Layer 11 of a small transformer language model trained on English Wikipedia (15 layers, counted from 0, width 128).
Take only the direct path to the model's output, skipping the later layers: a vector added to the residual stream pushes a token's score in proportion to its dot product with that token's output vector.

Output vectors of the tokens that the questions are about. A number n stands for (n - 500) times 0.0025.
"]": 221 500 355 836 563 478 345 703 557 527 530 300 586 452 376 602 720 518 418 516 299 309 613 462 523 320 541 520 529 664 824 679 221 581 513 638 595 683 787 471 421 365 359 414 496 743 401 587 640 516 272 550 464 356 316 590 65 654 465 708 550 143 315 470 333 248 548 218 578 581 487 310 447 265 646 401 592 478 736 226 496 551 454 413 399 747 627 342 693 430 788 639 401 500 444 370 672 370 583 570 490 734 526 589 527 383 561 409 758 514 681 580 448 575 544 620 243 316 318 491 719 408 659 708 526 454 305 597
" Ju": 433 591 414 401 580 510 352 504 638 567 565 444 363 399 397 592 587 460 676 467 427 446 523 309 472 472 477 493 623 584 527 431 452 480 483 547 671 694 625 504 401 648 522 452 396 463 514 504 629 456 292 448 384 511 530 578 469 462 328 677 430 396 563 645 331 493 509 499 576 516 469 501 449 580 588 555 694 406 533 283 486 576 545 381 264 519 460 385 727 646 418 451 402 390 539 359 728 468 695 449 730 572 430 508 613 627 635 317 437 633 517 425 524 438 583 639 486 407 508 387 469 415 578 466 492 394 519 502
" med": 529 375 378 618 550 578 588 510 618 563 436 579 499 586 474 411 483 643 285 387 349 600 358 502 433 436 574 576 630 558 571 474 409 328 609 557 627 503 397 499 574 618 599 331 522 292 510 477 562 414 355 582 544 442 538 371 568 575 436 674 463 326 517 607 537 347 657 263 452 430 597 681 353 646 440 600 507 523 422 504 488 694 542 371 272 590 449 432 554 467 612 485 445 381 608 522 559 501 457 595 492 435 499 573 728 663 630 379 446 485 480 458 413 568 454 434 564 360 437 511 456 575 522 637 497 461 400 483
"one": 491 439 759 515 504 538 395 462 547 534 619 461 574 529 334 530 486 441 442 589 229 489 405 601 570 443 392 525 627 409 303 599 563 312 609 579 741 562 566 735 548 522 545 548 420 453 472 722 490 453 398 547 489 404 543 570 628 446 296 525 433 401 382 477 388 391 781 261 361 692 316 645 192 457 707 470 643 283 613 741 405 473 599 369 473 614 612 465 499 456 597 747 390 559 453 460 439 336 624 346 572 570 605 555 438 683 607 456 435 548 658 397 274 231 794 467 547 447 413 660 685 565 162 523 589 333 350 419
"ered": 270 414 430 582 692 378 370 396 615 754 486 279 332 282 214 621 426 612 557 562 488 591 568 578 214 537 708 462 770 623 600 676 485 583 376 815 559 494 775 699 670 308 353 468 524 348 537 745 684 495 438 663 351 243 434 426 564 648 447 601 590 503 659 757 698 540 377 258 348 520 217 407 459 548 386 564 575 555 469 396 424 453 433 319 284 747 620 416 623 269 330 657 578 480 545 287 796 80 589 274 593 661 587 566 405 534 651 592 328 591 298 557 538 657 520 600 557 382 744 494 615 411 490 560 266 437 297 219
"bum": 384 531 220 745 628 489 345 335 633 602 610 385 586 497 132 519 730 662 685 474 241 493 621 439 669 686 355 594 595 539 506 396 570 653 498 327 573 605 628 603 810 622 516 347 387 583 611 782 539 730 133 265 484 266 229 396 469 426 291 593 208 373 426 414 313 418 493 266 323 590 297 371 336 791 612 542 639 411 531 540 543 443 782 550 468 630 803 361 457 460 313 417 546 275 363 421 539 497 754 536 491 621 690 527 537 855 703 361 502 506 730 323 419 443 635 633 382 268 607 322 644 621 460 458 391 486 498 572
"land": 563 637 458 704 967 419 544 437 599 558 393 637 565 249 255 481 627 428 638 491 487 428 561 335 795 719 573 617 619 509 427 534 262 197 497 424 666 700 497 535 441 438 420 361 446 260 689 278 358 490 281 482 538 261 248 607 440 473 673 529 254 328 534 223 829 453 636 355 501 431 465 582 655 677 518 637 690 267 337 308 509 266 456 588 455 505 481 486 689 574 493 296 517 260 509 469 677 629 500 493 500 602 462 458 487 751 569 599 580 368 505 660 520 324 605 473 455 468 433 583 758 608 431 618 513 411 486 490
"ance": 331 530 472 506 769 565 623 371 458 564 585 311 449 664 203 432 611 473 434 368 199 630 742 360 550 482 564 318 514 668 701 485 689 558 577 311 787 672 414 368 484 613 447 506 308 522 598 514 688 613 351 785 296 293 464 706 462 459 330 593 447 236 565 819 537 582 498 436 376 582 374 476 183 540 668 529 385 366 474 524 451 253 402 614 346 511 719 487 769 651 689 430 359 532 754 494 764 266 786 388 396 398 685 466 399 477 632 541 414 484 462 471 383 454 747 535 396 284 506 640 455 276 386 415 530 429 791 345
" |\n\n": 474 390 612 491 721 562 559 631 334 692 673 378 391 287 491 479 571 593 417 445 591 386 609 543 329 632 601 476 562 619 656 543 541 476 427 469 522 527 556 391 598 324 502 406 469 432 540 610 348 570 309 315 705 241 637 513 529 493 382 575 313 428 449 691 494 519 551 469 569 461 533 543 447 396 562 538 686 529 291 204 446 762 633 426 416 372 610 261 561 515 491 505 353 505 347 494 683 527 692 388 416 551 503 430 474 488 558 408 347 576 429 609 643 542 519 510 548 501 472 488 540 383 593 618 538 509 412 591
" time": 568 238 604 529 428 481 516 351 817 729 448 546 336 638 410 586 304 734 301 492 504 404 529 475 480 617 436 515 666 395 492 666 520 482 735 404 414 705 519 322 470 645 600 251 454 461 628 748 563 385 286 743 581 448 612 594 282 440 244 765 375 246 360 517 426 413 402 201 430 472 520 588 228 715 496 502 549 443 465 535 618 605 426 548 345 637 353 468 612 410 495 414 442 536 495 540 432 473 518 402 611 523 613 573 470 560 614 466 440 533 574 536 632 520 402 372 375 553 544 485 687 605 506 583 689 502 411 435
"ai": 611 474 460 544 531 487 354 505 696 558 446 325 600 582 221 394 359 608 747 513 509 420 508 472 433 635 447 437 579 518 502 650 447 491 615 502 560 608 556 606 526 524 628 552 281 664 485 448 508 589 462 434 466 405 381 480 443 387 383 501 440 369 496 696 411 363 569 376 485 638 599 679 379 747 515 453 633 347 585 290 569 441 368 582 268 439 517 403 482 364 410 551 508 318 494 476 639 518 704 459 569 447 581 579 537 457 518 601 543 518 374 458 558 545 767 605 550 344 465 505 439 486 599 508 367 533 502 399
"ince": 451 598 414 489 490 333 731 419 452 405 616 402 301 455 223 741 549 898 632 624 494 358 767 462 600 466 390 525 669 465 511 590 538 409 394 523 571 439 655 424 525 489 524 387 193 404 287 690 575 424 492 471 463 506 410 458 482 484 448 575 389 321 248 673 456 305 600 451 499 451 770 418 499 405 519 431 490 331 553 489 552 584 617 274 383 747 906 348 600 369 380 652 519 613 534 503 661 378 685 434 810 412 286 541 361 587 721 525 504 631 404 533 472 641 577 491 384 312 585 254 559 633 446 566 380 398 732 459
" k": 583 546 554 506 498 435 472 484 611 534 531 401 636 441 553 547 446 583 539 405 419 548 385 488 459 435 359 594 600 480 566 606 516 550 481 541 476 444 410 440 586 442 448 408 709 540 553 577 564 530 380 564 415 412 578 412 661 574 487 653 414 408 444 707 509 529 498 267 428 493 464 265 483 550 556 351 623 545 516 353 549 473 551 577 341 372 439 476 631 571 469 374 616 490 493 495 550 581 449 427 629 537 347 525 622 507 583 424 418 508 518 525 377 482 528 531 470 500 483 438 510 509 405 500 568 608 538 484
"{": 701 528 475 600 778 515 633 468 669 487 557 424 349 493 275 379 511 344 518 702 164 434 515 771 757 561 445 498 400 596 691 655 350 360 457 591 790 447 612 527 492 414 431 545 650 620 598 501 601 379 385 471 373 254 450 410 255 534 371 749 647 335 352 537 455 283 470 386 497 437 361 577 483 548 497 533 504 393 390 315 669 417 498 494 455 615 621 327 453 567 538 449 582 591 457 409 628 409 594 497 496 435 581 481 634 628 537 401 436 449 565 614 404 654 559 508 636 585 317 476 554 517 359 779 378 446 411 378

Output weights of attention head 0. The head adds the sum of these rows, row i times number i of z. A number n stands for (n - 500) times 0.0027.
o0: 743 614 582 419 383 481 516 445 324 776 574 544 614 505 474 491 773 377 736 565 462 394 683 449 596 399 409 185 393 425 326 414 677 377 318 350 470 514 478 297 477 317 578 692 461 575 358 341 621 513 582 377 439 639 603 431 547 353 424 386 594 586 440 842 443 801 565 294 635 536 391 208 555 538 340 628 770 502 482 342 479 346 423 556 593 553 525 573 662 328 515 384 559 547 331 437 121 403 290 492 173 687 648 417 358 310 653 553 639 721 124 651 537 590 548 564 545 592 967 512 453 447 763 442 651 583 505 504
o1: 535 462 307 584 241 330 359 354 382 440 553 577 375 845 489 476 472 417 546 522 735 298 625 549 411 433 402 498 429 518 532 586 385 391 807 523 313 618 440 593 457 597 506 676 441 724 610 647 402 537 439 462 358 370 232 566 569 472 680 206 584 531 591 533 406 512 433 812 409 782 227 378 594 607 481 539 478 495 617 468 473 554 722 383 587 505 557 557 535 382 411 362 585 455 533 593 436 592 519 476 719 320 539 636 732 346 813 288 368 667 470 505 672 605 267 603 655 671 361 385 395 266 558 608 362 387 426 430
o2: 626 371 658 432 645 283 576 391 491 162 451 399 417 422 595 494 569 394 504 364 512 465 556 703 683 571 756 622 526 504 561 510 625 599 391 319 580 151 423 569 554 264 298 575 583 477 489 467 515 539 624 426 633 481 577 470 309 551 447 388 560 435 290 450 509 481 458 472 535 516 406 623 848 422 422 618 504 656 509 558 502 630 429 599 166 712 737 438 491 538 650 391 587 481 547 336 284 436 511 376 685 513 565 622 621 611 235 518 530 756 181 490 289 796 672 357 516 380 350 568 582 651 657 510 485 192 442 639
o3: 397 624 518 108 322 273 184 315 349 559 275 392 360 504 437 482 719 698 544 598 354 362 274 576 462 503 717 626 533 494 356 477 550 344 648 342 411 584 437 295 528 620 463 454 534 375 670 274 453 467 452 427 455 557 451 317 627 778 507 438 584 547 512 390 697 360 433 596 587 753 420 461 731 677 569 433 611 504 497 426 542 624 414 517 518 482 296 563 611 446 522 409 538 412 369 448 633 449 513 411 554 798 574 756 521 438 396 634 333 333 616 663 642 535 476 436 763 612 517 650 576 494 660 252 737 677 658 396
o4: 501 460 386 535 375 494 418 161 565 436 386 717 437 178 605 425 496 378 465 342 532 715 415 237 597 497 441 620 361 508 511 721 595 383 603 472 438 582 295 624 302 429 385 447 386 547 577 665 647 368 348 355 468 378 653 615 799 490 354 439 650 575 396 433 622 388 511 579 766 560 616 685 423 258 703 351 436 369 611 698 514 731 499 718 542 633 846 250 245 433 502 571 792 544 493 284 502 804 631 416 493 411 514 505 373 377 677 646 527 462 672 527 372 465 629 564 458 408 496 482 432 567 558 257 419 362 685 632
o5: 652 457 486 645 630 755 147 646 472 365 391 659 556 600 255 518 506 461 361 911 448 624 567 704 492 492 244 460 303 562 489 506 426 591 546 524 128 246 625 640 455 642 565 417 467 447 713 540 471 380 552 672 729 281 222 503 322 591 656 641 387 386 457 339 464 730 523 377 279 511 635 313 371 765 396 543 548 751 526 741 765 649 645 333 428 500 666 237 227 561 525 251 500 437 592 404 643 380 597 605 444 385 479 555 493 629 582 394 640 407 534 665 564 549 433 200 477 663 541 563 318 439 640 427 259 661 509 261
o6: 553 410 545 409 412 212 420 654 603 544 807 381 474 117 448 716 438 545 613 404 496 739 554 461 279 333 444 692 496 295 719 605 518 522 443 449 377 392 585 447 440 628 624 638 439 548 581 518 454 362 639 447 414 527 680 551 231 367 560 599 353 460 689 480 503 484 529 500 561 735 417 428 366 477 605 449 503 375 417 492 831 491 548 640 536 317 414 753 302 576 236 409 548 686 343 515 665 509 856 378 534 384 792 434 262 547 120 337 690 527 625 615 439 444 625 494 497 654 446 366 381 534 562 563 453 329 441 671
o7: 661 661 700 486 881 308 572 408 482 405 434 311 379 432 731 417 224 578 234 426 653 423 627 710 576 177 473 326 625 280 461 734 577 401 665 612 509 575 746 501 655 648 327 550 589 526 351 507 602 347 621 430 462 486 518 536 646 430 423 606 479 473 458 236 580 510 391 344 398 537 490 452 489 252 568 400 589 557 526 391 452 652 696 450 558 570 414 353 684 638 557 437 327 553 492 650 352 457 427 671 588 509 723 488 754 658 304 487 562 264 421 519 410 534 639 414 279 544 466 493 312 513 311 717 532 236 702 464
o8: 452 562 637 590 572 415 558 291 625 403 642 414 500 525 385 666 190 346 467 578 541 658 443 508 401 359 436 442 556 633 659 629 592 451 512 335 464 518 589 580 460 434 576 340 184 240 351 329 352 601 495 362 726 450 535 556 188 546 517 603 305 564 528 357 735 477 480 522 756 465 491 274 578 406 395 671 805 436 447 780 525 700 483 502 664 459 457 562 330 663 248 507 616 383 203 588 590 452 328 581 570 630 348 495 588 548 726 506 364 501 574 415 577 707 369 649 374 631 610 446 553 642 457 466 398 495 473 623
o9: 586 358 326 499 581 443 636 610 570 557 500 210 630 238 527 699 591 581 140 475 601 567 402 493 363 679 465 536 607 481 626 564 553 485 470 376 535 489 713 286 691 373 428 580 398 503 382 454 212 457 473 539 627 663 290 574 651 693 555 578 491 444 491 463 370 562 178 347 356 548 940 626 432 580 553 474 630 497 632 456 306 734 282 336 409 436 280 538 641 473 455 516 485 342 615 565 219 604 582 568 558 626 372 574 701 468 563 194 245 465 423 633 647 610 487 908 608 490 290 294 624 510 393 556 478 471 499 624
o10: 430 398 393 504 535 782 343 366 672 364 492 576 537 566 626 318 486 495 619 463 133 729 656 419 356 516 411 583 522 598 541 512 530 611 459 389 461 784 318 462 453 472 493 261 528 485 654 569 613 433 523 399 509 538 838 511 479 517 436 205 409 398 297 532 559 674 551 546 340 310 571 629 516 656 399 319 652 657 380 356 413 360 310 455 452 418 568 413 456 333 635 571 519 447 506 724 568 550 724 657 573 551 205 518 763 509 566 638 461 445 330 530 459 564 553 512 551 587 239 278 652 356 349 578 757 549 560 619
o11: 538 351 348 489 384 399 536 277 629 488 620 274 566 370 599 580 450 372 514 362 363 608 262 586 300 415 619 679 474 516 500 302 554 469 517 408 700 621 472 457 627 531 572 377 452 567 427 607 524 446 332 510 529 488 374 659 382 191 236 348 494 332 333 525 300 620 544 522 494 385 550 395 482 496 549 432 240 689 681 503 484 608 471 452 393 690 530 712 659 331 647 739 486 525 615 626 388 464 562 732 432 400 523 520 504 537 581 628 731 645 521 274 620 697 444 522 666 625 767 495 526 486 709 294 253 627 482 662
o12: 402 757 523 508 462 538 403 424 557 367 418 387 218 408 522 406 407 547 390 542 717 509 285 449 650 454 490 330 659 301 595 443 354 626 604 352 777 255 527 457 459 388 421 598 826 550 526 589 707 390 669 419 374 624 590 466 647 588 488 304 544 525 611 269 360 799 240 342 742 555 477 555 695 876 610 242 480 278 536 496 626 368 490 623 616 372 426 327 683 619 694 394 387 501 351 478 522 615 653 429 656 101 362 405 681 635 561 513 423 427 506 372 432 460 613 600 480 686 195 543 608 667 257 522 601 589 555 493
o13: 260 608 436 558 447 515 162 351 249 331 590 457 580 561 687 454 666 374 693 887 367 630 613 631 588 401 366 647 688 686 562 506 701 500 564 455 417 664 532 540 622 431 345 403 617 370 611 596 734 383 403 120 591 403 378 651 385 870 501 477 513 561 564 757 141 258 343 540 532 698 538 467 246 262 327 362 339 577 795 444 719 426 644 521 429 528 389 385 503 662 589 784 440 211 560 302 471 480 782 249 491 607 423 287 339 552 379 556 359 630 602 559 809 513 562 401 339 503 575 580 760 351 355 501 324 391 577 497
o14: 442 413 621 344 525 667 611 532 801 529 769 590 385 341 529 314 584 496 588 715 510 317 303 674 438 824 435 309 578 552 415 612 505 626 575 331 573 572 542 519 358 530 485 342 717 399 213 554 331 426 772 571 489 610 429 470 611 262 437 533 648 775 542 434 488 508 529 399 470 529 386 669 530 574 497 239 294 473 384 526 436 597 473 290 340 571 563 554 537 440 351 640 700 417 620 522 752 318 543 632 442 557 575 264 644 423 506 427 261 240 318 663 266 256 552 596 564 206 541 611 558 516 418 672 478 707 511 455
o15: 602 324 545 658 499 341 735 387 697 569 336 650 632 327 693 499 335 635 670 423 617 589 563 410 467 466 490 601 424 373 403 502 673 533 342 289 385 377 329 546 658 545 412 547 556 480 540 620 555 578 586 665 446 645 317 247 367 439 714 576 662 457 443 250 654 650 398 534 658 482 497 438 466 685 507 501 344 389 378 463 572 273 547 721 148 680 579 559 408 616 499 615 378 510 775 387 349 547 308 602 544 536 362 664 667 437 378 479 355 404 487 738 621 607 367 295 455 600 548 570 479 454 307 526 538 299 238 672
o16: 432 673 659 621 629 599 358 614 552 534 630 491 412 572 576 463 358 602 534 182 470 807 353 467 462 462 721 460 395 523 595 850 567 540 448 492 324 394 374 642 711 496 501 464 581 431 298 632 339 447 555 528 266 344 262 265 672 435 379 230 413 311 486 671 503 444 607 280 426 633 366 578 326 407 236 644 785 663 737 652 582 589 711 891 460 793 282 660 532 404 427 251 360 491 452 440 489 492 581 291 449 502 454 514 677 601 557 274 539 188 450 450 465 441 480 384 543 471 401 712 671 694 204 378 845 556 607 435
o17: 844 593 279 728 385 567 605 822 626 444 618 552 417 345 540 333 534 381 588 513 550 604 532 429 583 307 198 773 532 560 507 361 417 375 581 540 463 456 746 385 691 402 661 580 356 348 507 488 598 630 420 454 583 433 537 976 645 275 580 277 514 359 221 287 591 514 708 418 644 414 420 626 266 579 658 570 315 385 515 576 466 592 479 255 381 478 608 329 412 489 532 467 482 657 378 451 588 678 710 751 693 544 381 489 605 751 531 308 318 599 481 299 496 612 660 310 363 445 323 347 421 483 748 643 362 276 272 346
o18: 741 216 525 515 631 650 345 617 328 502 402 731 517 470 373 418 681 300 601 613 710 348 514 595 381 559 742 494 223 528 624 603 258 643 435 530 385 557 609 373 609 445 359 620 298 570 247 502 612 367 696 524 472 515 404 566 526 969 375 446 634 408 672 439 505 570 326 478 649 391 572 450 340 551 288 282 473 424 611 472 368 595 821 318 740 411 343 441 307 636 613 479 655 594 514 556 394 330 385 339 659 326 240 524 448 608 561 582 350 429 526 553 483 453 462 697 710 282 465 530 370 552 571 628 605 378 628 567
o19: 531 780 510 341 669 426 567 649 436 241 703 596 534 386 658 285 581 536 520 435 603 621 755 492 536 561 739 217 453 434 371 541 365 463 404 534 449 468 638 562 434 728 502 530 494 277 631 625 420 576 544 375 563 163 157 393 361 498 300 453 507 543 604 369 538 422 325 784 615 767 344 592 532 389 494 518 422 577 32 555 459 537 341 540 564 529 363 79 471 348 297 689 404 542 513 451 307 560 672 610 519 596 401 460 469 464 676 833 594 605 396 475 814 546 604 499 669 424 590 623 461 561 280 343 701 482 444 604
o20: 536 701 469 413 684 681 467 785 381 506 270 448 461 438 401 451 581 518 306 300 609 329 356 604 338 640 422 563 625 127 344 569 492 663 254 675 336 630 337 711 561 591 473 731 482 271 391 687 885 549 575 472 490 673 311 482 643 594 562 538 378 803 746 247 326 394 472 624 491 889 514 408 561 238 102 712 741 276 201 429 599 516 577 497 605 327 608 320 635 475 568 420 289 497 407 556 374 570 494 485 403 516 510 646 673 461 544 465 544 403 273 371 383 525 677 612 465 309 536 500 573 423 407 493 503 657 537 762
o21: 594 523 516 462 355 433 582 616 493 471 565 496 389 805 285 550 666 761 588 593 732 433 407 368 210 427 576 513 108 511 531 736 411 453 523 240 502 592 570 468 667 561 554 542 626 468 393 585 354 293 357 565 624 541 383 358 394 398 761 555 607 297 557 442 446 678 633 446 602 350 696 501 630 425 904 565 302 672 614 688 479 640 273 422 620 488 729 254 287 544 566 526 627 517 593 282 420 413 513 401 384 364 239 542 348 383 529 771 499 301 539 562 566 417 574 247 548 491 560 619 605 382 440 362 560 423 417 697
o22: 330 615 668 572 473 436 380 458 279 562 594 629 431 331 509 382 604 708 241 247 703 277 445 458 325 456 250 614 972 613 657 400 431 525 437 603 656 463 729 538 648 354 333 566 520 364 622 735 473 545 617 279 654 511 766 531 567 512 482 536 524 278 339 535 348 471 602 584 497 458 525 388 632 455 410 323 663 685 331 272 268 625 487 268 443 602 598 674 734 542 432 573 690 719 523 485 421 685 575 361 584 516 585 497 416 176 287 273 474 536 480 473 325 341 689 593 468 636 192 715 578 478 603 655 368 447 460 546
o23: 755 366 575 466 514 462 294 608 526 676 282 361 583 583 891 572 471 481 600 466 579 338 368 603 473 376 263 541 557 479 570 339 475 603 568 411 367 557 638 481 339 489 411 498 715 495 500 534 141 465 527 710 552 670 538 628 593 608 441 486 330 429 494 417 545 410 632 508 294 442 510 414 387 529 527 519 643 563 625 544 593 341 532 624 498 342 412 574 557 536 460 543 626 397 520 505 719 545 490 462 708 545 432 680 413 544 459 191 716 502 466 463 321 403 608 334 218 289 349 430 521 723 637 385 419 630 381 725
o24: 546 158 660 706 206 707 623 740 518 659 537 462 802 471 608 522 265 551 462 299 601 670 280 590 542 541 708 611 457 576 524 682 643 566 542 417 583 250 533 505 478 490 597 701 706 537 526 402 402 596 613 424 366 717 436 284 584 743 381 393 575 516 552 733 395 485 706 257 481 661 499 387 487 415 572 364 114 462 338 514 486 375 398 709 552 398 467 508 422 360 363 329 442 458 365 465 207 357 464 814 535 327 556 695 716 540 468 429 454 446 599 611 418 673 427 322 60 447 450 344 426 413 642 453 361 731 589 600
o25: 390 538 617 499 715 660 401 512 531 254 317 500 578 710 518 223 360 578 756 448 619 509 320 522 666 512 492 431 724 541 314 451 491 373 571 523 563 665 354 500 627 341 529 516 706 471 309 568 284 463 604 324 333 541 585 517 526 626 547 498 486 631 331 581 383 434 485 518 378 499 535 724 362 866 362 687 455 324 495 535 487 714 553 525 382 418 697 525 223 328 431 779 468 350 425 564 378 481 540 523 424 214 324 778 759 504 364 705 458 643 470 392 622 254 510 490 613 618 477 429 485 607 644 502 671 334 213 504
o26: 537 572 557 444 302 625 426 556 443 409 468 527 514 504 404 803 470 455 657 492 411 425 615 379 363 564 383 577 505 435 453 633 465 455 452 444 505 459 325 356 611 570 509 628 579 741 591 211 308 722 699 391 351 559 379 465 743 335 663 583 704 433 296 548 580 598 404 500 286 259 579 717 531 145 452 450 480 737 488 627 453 319 568 494 541 675 613 337 678 253 429 582 626 317 314 406 445 448 449 484 478 564 529 554 478 593 703 644 565 442 599 414 286 544 489 551 412 546 535 590 613 846 603 420 469 308 310 728
o27: 706 367 472 503 758 481 240 639 530 550 693 315 144 584 462 317 491 518 416 716 569 420 478 483 627 327 278 596 479 521 468 429 671 380 470 510 478 395 333 242 841 338 474 594 354 432 413 498 510 363 702 727 605 279 500 507 779 565 873 737 395 474 500 766 546 755 420 544 439 399 418 430 482 423 509 551 511 329 671 344 277 422 596 345 263 373 629 389 412 364 510 624 570 608 451 557 564 554 571 569 610 437 648 336 793 402 559 697 377 505 480 431 307 443 624 527 481 462 551 684 343 610 188 655 367 583 819 362
o28: 522 645 630 458 326 378 421 480 337 425 490 401 455 640 515 608 453 606 575 568 307 679 291 268 319 672 413 261 326 495 311 459 400 401 544 608 677 435 776 435 567 759 439 765 613 486 470 503 542 296 506 340 475 732 566 490 597 321 341 154 436 643 364 433 677 574 431 457 689 387 656 408 519 503 257 324 361 359 525 557 516 457 571 485 509 737 493 630 594 730 444 737 379 448 603 358 621 354 552 359 586 466 448 806 349 511 633 550 503 395 480 575 567 686 742 815 337 585 560 546 401 600 418 405 282 415 783 456
o29: 348 616 303 297 306 357 589 383 277 412 698 481 608 585 506 633 658 467 386 510 442 499 459 671 674 466 431 466 273 407 684 418 337 257 552 582 364 639 316 635 569 422 511 563 513 614 810 593 367 326 398 349 536 466 502 603 521 536 652 587 696 570 319 207 384 675 335 382 575 411 411 416 570 445 456 840 165 338 674 647 551 548 368 517 504 352 237 560 569 526 707 510 626 707 504 457 375 356 487 736 460 529 521 563 577 482 622 736 499 753 611 634 387 380 434 570 362 819 487 605 655 451 356 427 435 367 446 576
o30: 676 407 521 671 456 517 630 547 722 502 170 540 720 437 501 695 659 338 565 529 346 303 517 610 629 573 458 624 472 269 624 615 746 277 595 524 249 229 560 514 229 613 291 348 590 629 509 577 392 437 369 514 519 534 732 540 407 565 615 375 596 619 595 544 633 541 450 607 649 404 640 558 567 345 167 356 576 614 893 346 436 491 501 579 470 616 267 589 409 560 530 696 630 428 726 610 540 423 402 261 384 605 536 438 575 326 140 602 567 420 767 295 416 644 555 297 323 540 643 179 346 739 176 271 439 329 592 632
o31: 621 415 633 607 351 537 274 530 390 340 97 493 586 643 606 474 666 294 515 577 468 404 605 712 189 463 302 645 367 504 600 388 581 504 452 699 547 488 470 586 507 523 503 639 434 501 558 618 540 358 613 350 575 404 500 577 339 478 716 639 403 503 662 126 694 278 382 368 661 292 633 539 472 489 537 553 377 249 591 257 377 809 424 700 257 406 446 357 521 389 700 213 716 269 416 529 404 515 701 213 543 214 525 518 547 589 419 670 552 480 505 584 552 312 636 710 498 428 570 561 715 559 731 731 671 704 474 543

Each question shows a token from some text and the vector z that the head gathered there. A number n stands for (n - 500) times 0.0055.

"ft": 390 567 527 541 440 525 487 467 441 495 473 501 559 627 496 518 513 503 480 485 488 439 615 516 452 546 489 476 533 511 466 553
Which two tokens does it push up most, strongest first? "]", " Ju"

"red": 354 537 512 501 447 594 507 530 473 491 476 479 540 571 484 459 512 519 498 466 537 489 562 540 501 523 480 511 491 477 442 538
Which two tokens does it push up most, strongest first? "]", "bum"

"enn": 386 543 478 519 422 500 510 517 413 510 488 455 582 612 521 475 496 460 473 451 577 440 627 537 463 545 450 505 573 513 447 548
Which three tokens does it push up most, strongest first? " Ju", "one", "]"

" |": 420 641 406 521 476 449 487 596 400 498 499 513 697 521 529 488 453 470 500 465 584 395 639 558 446 505 504 433 523 514 391 337
Pushed up most: " Ju"

" The": 324 566 516 445 401 577 508 474 433 535 512 550 548 571 456 449 481 523 506 552 513 427 568 537 507 474 530 478 523 484 425 502
Which three tokens does it push up most, strongest first? "]", "bum", " Ju"

" th": 491 385 563 513 233 513 533 731 411 640 413 433 679 445 645 578 666 474 500 351 648 441 621 468 494 634 420 857 423 467 532 563
Which of these tokens does it push down most? "bum"

" S": 465 550 517 514 564 533 461 507 387 572 535 453 523 615 478 356 535 431 409 566 613 417 460 554 510 685 467 642 536 455 454 660
Which three tokens does it push up most, strongest first? "ai", "one", "bum"

"#": 380 535 464 519 513 593 463 588 487 438 398 440 516 544 456 574 535 582 636 521 503 564 433 413 479 458 630 638 521 545 434 477
Which three tokens does it push up most, strongest first? "{", "ince", "one"

"est": 430 481 520 519 430 534 556 534 410 521 468 469 535 548 537 486 535 482 515 485 590 420 592 566 490 545 438 467 504 448 435 567
Pushed up most: " |\n\n"

"t": 402 528 518 511 437 577 542 549 533 446 454 476 605 593 466 504 503 524 491 540 543 457 544 478 412 591 463 521 441 491 376 533
Which of these tokens does it push down most? " k"

" new": 380 526 569 527 339 530 608 563 403 569 459 521 567 572 583 452 537 517 487 425 557 398 642 474 459 461 406 717 609 454 497 519
Pushed up most: "ered"

" ": 567 482 663 559 457 302 507 693 414 490 417 513 648 437 473 423 421 640 463 484 570 520 758 399 399 498 405 509 662 505 545 575
Which of these tokens does it push down most? "bum"

"ition": 344 545 446 537 367 657 579 469 493 529 450 522 553 602 538 577 468 507 451 462 483 447 504 538 515 526 462 462 523 522 429 523
Which two tokens does it push up most, strongest first? "bum", " time"

"i": 438 414 427 479 286 498 528 748 508 575 563 455 645 520 501 505 539 498 496 343 517 439 578 612 425 587 395 631 534 388 492 494
Which of these tokens does it push down most? "bum"

" B": 400 589 529 631 481 494 594 479 395 566 497 430 606 563 502 458 485 432 499 525 555 415 602 590 419 574 413 492 487 481 374 547
Which three tokens does it push up most, strongest first? " Ju", " |\n\n", "ai"

"ff": 465 429 595 590 291 559 583 611 581 479 509 412 583 510 383 499 609 459 562 579 679 422 434 593 564 587 524 477 471 433 433 563
Pushed up most: "land"

"ool": 357 540 506 523 358 616 584 421 500 505 469 549 598 673 527 625 490 525 406 470 478 431 536 573 569 482 460 366 585 531 394 497
Pushed up most: "bum"

".": 510 547 541 539 517 434 404 590 506 393 481 461 569 420 361 389 442 543 597 497 609 488 594 437 447 484 516 557 555 511 368 408
Pushed up most: "ince"

"-": 492 560 519 520 531 512 457 508 382 605 493 428 526 640 462 371 546 449 444 582 615 433 488 554 492 667 418 622 551 443 470 661
Pushed up most: "ai"

" an": 376 558 428 472 436 565 420 448 544 475 527 504 527 554 519 548 486 470 457 452 539 439 608 547 629 543 497 557 397 530 488 531
Which two tokens does it push up most, strongest first? " med", " k"

" reg": 431 555 496 494 432 550 500 560 462 541 486 464 545 568 518 434 485 514 505 509 551 441 575 508 468 536 482 533 479 478 423 500
Which two tokens does it push up most, strongest first? " |\n\n", " Ju"

"ton": 371 529 569 523 335 547 592 563 408 574 460 532 562 572 563 458 537 525 491 436 549 412 637 474 455 459 419 702 595 462 506 507
Pushed up most: "ered"

",": 403 566 433 479 509 501 563 515 536 431 474 420 597 530 480 451 463 553 440 546 540 368 470 548 349 494 441 489 528 515 490 549
Which of these tokens does it push down most? " med"

" p": 529 331 543 422 281 507 527 821 485 628 567 536 771 260 729 592 753 450 614 198 771 431 593 500 503 587 382 777 615 373 549 599
Pushed up most: " k"

" again": 293 544 615 540 335 589 499 551 440 468 445 483 497 636 545 476 534 467 494 500 601 482 597 474 519 544 436 550 475 495 399 477
Pushed up most: "ered"

" E": 378 511 552 594 326 524 612 540 431 421 481 422 699 506 510 547 544 462 465 561 591 396 598 582 406 608 417 502 554 464 394 606
Pushed up most: "land"

"es": 427 570 416 600 390 523 477 555 461 494 494 493 595 546 501 534 563 484 503 490 573 403 543 517 589 544 543 466 602 481 488 560
Which of these tokens does it push down most? "ince"

"n": 387 553 494 500 461 553 502 558 458 506 476 441 553 575 481 479 491 493 489 495 566 458 580 538 449 545 478 547 516 491 468 547
Pushed up most: "one"

" Mar": 382 586 468 509 436 528 516 543 435 531 470 513 589 578 500 500 496 503 481 474 570 434 584 530 481 539 487 498 514 482 442 467
Which of these tokens does it push down most? "land"

" (": 457 529 499 494 426 553 508 525 453 506 481 446 573 559 520 472 544 514 500 482 595 484 556 542 424 599 460 610 515 474 462 606
Pushed up most: "one"

"ose": 322 542 586 474 465 614 468 502 486 458 519 483 569 558 491 477 427 500 517 543 431 448 563 593 536 573 504 444 498 494 385 527
Pushed up most: "{"

"orm": 485 431 519 459 438 529 586 602 544 573 433 452 623 548 480 525 559 494 488 399 633 480 582 632 568 529 390 588 557 414 509 552
Pushed up most: " k"